Layer 4 of a small transformer language model trained on English Wikipedia (15 layers, counted from 0, width 64). Numbers have three digits each and are written without spaces.
A neuron adds its activation times its output weights to the MLP's output. To switch it off is to set its activation to zero at one token and run the rest of the model.

Output weights of the MLP neurons that the questions are about. A number n stands for (n - 500) times 0.0007.
n12: 265440411422603628551578824223357382723537408643542584568384714815453293530678469534396259512704453466662641465620655472617574308277610422510448474584533689424394272359452545469476604027519435
n30: 466616646625421413399406470353417620451462343677538384445442368467605759497595756476456344480501299429432689499537603535350582544586483243616593701584565528431460350602393572663373411575424569
n55: 215558710484625528703315476565399215674327491415855459466566339460362492653231623627588531560330470533651554353313537478344312511422778611536574547476143674551685588517427386459359641603570431
n74: 602370531672542511818336141563712565615619671419424372353440555606642412570422682540476582440308639435497400459518396462562507641424438536503351605709475541487282512651459369400538515335487461
n79: 706550430447427480541705614670579384399519537478551436412409541446663469404697580391503546425581532436425396427323394562446272453267350460377618588511688535218651413832531741548395619432438634
n81: 456591699447313147351561398517394497504243390482525470375532400391312504706511645532334787538387368623333752679415544764490593491450438313560601309812490765571574394592582505516638486410474396
n94: 532633475393681454407296436220373502686536462485437661427336438475615611394426597472475425732681470682592472560506442515478528551558632606592429462481360685552537429443442315372629370570518393
n110: 446447545623527697606681685343533523536191520662342435420550429409529492260653418747486466426311494618547551750455701232576515253476528411384551468328259334704574332599615310469727464584494778
n136: 565462247561433597618609474546646449588330551508393531266390573354618475657480516380561374428531502428543579648383468530525505530494369438390683618470382520461363629475837519536640519469359450
n156: 618353682428511682623476443419538379545613568479511565482640718444556589440306570586468540476571595651233292540521549660778271282400235625509133458426573474421629525570564496557413523330443397
n194: 548687565413545376370405637557661208688466423561583524548300569549322419566429603629384502670547583301467547625560418477415568366450572338507489528603481394653667438609365183503703393390591550
n203: 334478511516598421416487645482626542510636653670444479694390671417415365416512456737291792651593515472466531441271570484328442409306528513264688349646416555721716313495393449402456516603356630
n217: 498509437408549441472402470396481357599456490683702603569683387421480425616508499436566773379332599581622469495336570596301449555744564582501586470487464352349635496565475484386646477490287350
n235: 603471477664379572580557517585639526484459624577709393482102453451537567329448366409566406256389501430536457452473679605578390757296628443388486547501423508592423403576433452523591828689339470
n236: 238420580635660582390329629595417398389566572486415509539484411453631552527402505408470497508605416525462733535367572652292574428703643490517645450537585477409646627475542490569445271504345286
n249: 534181559596517453493507519806462541476410468504213550647341502572389510428522441346446445428503478334525455511443390574472570411558604258465621560798709558637573636205675617691310547574473335

Each question names a token from some text and the token that comes next. It shows the activations a of the neurons there, in the order above. A number n stands for (n - 500) times 0.0037.

Then comes g, the gradient of the next token's log-probability with respect to the MLP's output, scaled to length 1. A neuron's effect is roughly proportional to its activation times (output weights . g). A number n stands for (n - 500) times 0.00088.

" Aud", then "io"
a: 459458476459476559582492471456455470540459459456
g: 385374795440634653097465398522585412425453638511599567506749386401461571702349547345543345578586553525363344403457451429510347647126402644359342444692799387581647428462661418585777630508383671
Which neuron, switched off, raises the next token's probability most? n156

"ver", then "ly"
a: 487461486460468481482598463490553763587454743464
g: 617473372601501465680705496558496623607347243283242368547571351735658444207736615383673462803485920547432282393541424653642535432532424346481648627469496358551553443330394432292422400614473569
Which neuron, switched off, lowers the next token's probability most? n110

"-", then " National"
a: 614485481459467463784459477466494472624528794455
g: 647537443507703494688280617479610230569174818494620489456357402579487374437517331539485732357641430528295536519310710366285234633575510332546469619368814552508636779393420628490545350423627479
Which neuron, switched off, lowers the next token's probability most? n236

" as", then " Mary"
a: 545627462480557481455473460504461455485454457455
g: 412586434311487541415361642630514665301445424610767313745215502502422411626701634499607553286695597340503735542572534464558616787447621529604426507551400277506356138485235583768352394444495378
Which neuron, switched off, lowers the next token's probability most? n30

" and", then " fresh"
a: 459478474482463485489635466458460454485456489470
g: 873424552489675341585655153434451462511381495390507545360390682374393762497522389520376485334725362478683357279614424627294544533522639473646628495260856682455719562500366565413371426630533330
Which neuron, switched off, raises the next token's probability most? n110

"ino", then "ids"
a: 474457474456456476456463481474476459489457459473
g: 295292651498510758422460613573153444488550509492557444320340470261659299470591460484600673571473733535501665285315497284692449524373533480593439477589569330706729317783296527542460541777714362
Which neuron, switched off, raises the next token's probability most? n203

" appeared", then ","
a: 476455657484489454484483477619459511487470477462
g: 138455473405663378615436183478561304465607637703457473489367595311453541676401719389469750607818485716432568389657568643513546423393691413710379477300404330390577540663607350685310615313400500
Which two neurons, each switched off alone, lower its probability most, in order? n55, n156

" as", then " Te"
a: 641621462490503483456465456477458456472456457456
g: 435343606426304835228315786520531551436466461503687537924302415523565545545604634458536650219497448411506640831511695415377368756424444678501393482491418436531360389394357401644452435370421632
Which two neurons, each switched off alone, lower its probability most, in order? n12, n30

"=", then "Life"
a: 480458454457455460543461471457468454615455454469
g: 222338566319661444501310565267599657481296469596524487537439627787416584530514268877409624445604613380327553602672605690404505779788494376267384516656370575643483393511290498509307467416387576
Which neuron, switched off, lowers the next token's probability most? n79

"-", then " Son"
a: 540478468467465460706462482467505455606493692474
g: 502141475409680369655407638505480426524306389489684326788462529743467498428528694595535624123751593522713593522419425480356600477525368716544627464581481263312459343588404747450362323539340694
Which neuron, switched off, raises the next token's probability most? n94

" TV", then " |"
a: 463462457478616482457464458489455455583463546455
g: 323680438416392452663391263805534401513644447372685528493579495305606585471612504256654660434564585567615483431563642544699209306366408368472691601294308367579501432596633216834574481259527686
Which neuron, switched off, lowers the next token's probability most? n79

" S", then "D"
a: 565456478470520479548477478479483494502458461469
g: 393479564514203540447383469372329328665321504646814681452504565404700397600904390468417575330340470251467799525626714499514351418561717350559204361415587499520349710543446471633531611450580576
Which neuron, switched off, lowers the next token's probability most? n12

" Ku", then "shi"
a: 455479487468507459596495458463505493538473542456
g: 518723534515608419166710616426487588325297552380352415727564455502896545613323672379461453586552446616386453511616471234823445294602548293494719411496372637673589359544465339595227509525571382
Which neuron, switched off, lowers the next token's probability most? n94

" the", then " Geo"
a: 459456459454477493466457586454456455643529478455
g: 315357393753220566453373686556503177561383652516494361471355613641676381538614574412876452679458773487200567449417581540646418638485503481257467496709332306594442377488615320702491663570455476
Which neuron, switched off, lowers the next token's probability most? n136

" |", then " E"
a: 602506489496458465458454474470455456517503486468
g: 724320488539515556621392453374667465733793423498325576607680345793323458221527584544573592386302546561656525783633499548521339562559348603548368425520397725304355186392490430530386476306325755
Which neuron, switched off, lowers the next token's probability most? n12

"Note", then ":"
a: 465476478454520455590462463598455497535458456472
g: 667645519489494335723400248429577629807678480582466486644370336431394324404569438733649484428421371477371465866550443660521482434637681284436435598121340594514277480661542605649635482430454224
Which neuron, switched off, raises the next token's probability most? n74

" were", then " other"
a: 459459478480500461470469462577464455598460454455
g: 528475563695662507443437517582515346566536451490383562567500560588463104613548487469728397595431488730217523299626701496638243350572565608223397326797618281477399455796634334702417514590407267
Which neuron, switched off, lowers the next token's probability most? n156

" 1968", then " and"
a: 488466456494659457467465456465472458691660462577
g: 219444484665583430774710404408338104343541490615475472219676698577677547589585458457572391724442487473459327216429616398676502343360707526344664718547337711456530559714539504456481583377496361
Which neuron, switched off, lowers the next token's probability most? n79

" presented", then " to"
a: 491463546462469455466496467456464669463471463484
g: 462328369253402614472372513598473632352270487378466399549289796522489635727589581594394854446583285495758505833588364864384468495348593255464622477486498536560531636384297545450461334516630449
Which neuron, switched off, lowers the next token's probability most? n203

"w", then "ight"
a: 474459490459485496486525455455684636524456536460
g: 539534560610362564356699643363146380348341266572686459517452377392467392545700421420781257613394542320563727535419330445616564318578691471582230431504735347519509574702376769501650621718473482
Which neuron, switched off, lowers the next token's probability most? n74

"ss", then "il"
a: 468480455573455455530454468454643502476456535478
g: 610524736579501509409175347526485438653771430635423256202521434710603421673611338680591346475182541392627611536800377477553460505413464223754382587563555501694565364546477540677428367376318533
Which neuron, switched off, lowers the next token's probability most? n194

"ech", then "er"
a: 495459478486460455547456455465601587521455491455
g: 602700546218376863620556282392504729340446100625441462441408711285312485575669328224456411621439451497506474376476564682433478619545437677333750420523516637479586603481571584608686406535299602
Which neuron, switched off, raises the next token's probability most? n194

"s", then " family"
a: 462580474485560481458517458455558461499496487798
g: 541495401579617790544186309464667684339445610539496403512381635515245426495450371685528533424539496539566613417684527758304637688265451449485482342710664339649750247300574668441288233544590449
Which neuron, switched off, lowers the next token's probability most? n249

"y", then "\n"
a: 457467486457466490571547473454660651568455744462
g: 667445574474323630476343442553757448343099576580579506641412408193539474387576588372490671186555496669545730706514797562528484648332553598492591624150519385438591413450526557497598349426670254
Which neuron, switched off, lowers the next token's probability most? n236

" U", then "int"
a: 487465472454610490461498458458467497522455474484
g: 197605562508541620361527786662303645605496774227414612476547483535623609275628542496448662573507547329350279312335433454778664627515473516638415388397227611487576498594353492678312189620438625
Which neuron, switched off, lowers the next token's probability most? n136

"=", then "K"
a: 486465454459454462531461463454464456634455454471
g: 382322185654536436404561451683425643532652487449340201378619505503675489743403482604587703709353544403460699234548236569556535363697533790577542533566344606573572502563551243471151607357406577
Which neuron, switched off, lowers the next token's probability most? n235

" worked", then " for"
a: 474459500481489455457456465491507731485455454472
g: 400751338628269380559369704349844427710615285730184350496441646410684542471571598510344503504451349458693489306667529399540549304472533782485451291772416455548367417302530521482546671524632455
Which neuron, switched off, lowers the next token's probability most? n203

" this", then " stage"
a: 468458580455467460462455769454462454565457455454
g: 377451654680516677429380544435444516556495596523400696654572352402376315634531670447702417651579312457046267208559658551680501350465701557279348437454430317409467401695673552714507558764407603
Which neuron, switched off, raises the next token's probability most? n136

" for", then " James"
a: 515509474454482477454458481460455468457458460459
g: 352645634515224674444706592556428627343639284730294446390231380491491503561531496465662413516478637559375578333624628534597537682482702611571495599499230289487304194749284454785548665397378449
Which neuron, switched off, raises the next token's probability most? n235

" from", then " University"
a: 558457458454467481532482509455499460461480509457
g: 527608448536457826342389801502543677290637682465650449813538438374388603565393389529586610408568344404563578741360414168339680638239482453313586576457646543541575319213571519524402410252612508
Which neuron, switched off, raises the next token's probability most? n203

" known", then " as"
a: 469467454458458480462520472474458479456456455464
g: 601596605540653489224445499383394495365365424444606550354657324700625636247221237516509332470452693414893355512595341415491516476402363477634773671505300723697476691671329563656417507456471559
Which neuron, switched off, raises the next token's probability most? n55

" Mus", then "ix"
a: 455494492455504478628489491487552455576454612477
g: 472480406446484452406405891620199500353515223388723320648430532331639576545623550508443599480536334417705501593538280290561660430329607860387560414614521178553507577658356589706366439687486570
Which neuron, switched off, lowers the next token's probability most? n74

" with", then " Charles"
a: 481666577457528472462478454490461469464457472464
g: 438547645432340485411591765635423622456605414476445581516391384543552385656657468455630509422380548470327671605599665457659463728461616528611444799483168123449265175720352346678506676272459417
Which neuron, switched off, lowers the next token's probability most? n30

" Hun", then "ga"
a: 475487490488459485553484474455454460577454773464
g: 611657375401611459689292490397740559368427133676602535553609478534607318622610580572416466465504407594590730757750473524340435123380489425545496537323431568491570490198353536550282259654674672
Which neuron, switched off, lowers the next token's probability most? n235

"a", then " Gold"
a: 461460497484464494675560472459711646528484683457
g: 464362521643452612528704392334491231468618548656558545665573406390407450505483511552623274361601396470514509497425640301026645764610769781223379612380631334447367365618731626490538583421402575
Which neuron, switched off, lowers the next token's probability most? n236

"ah", then " Whit"
a: 485454491458494488456457463454576526588458463460
g: 356444332702464424535646456535333350555777676572179602297476421589618485710558450401749375710532625304351353261557453469566628503772782471314456359632499573453290299702605559488334646587411393
Which neuron, switched off, raises the next token's probability most? n194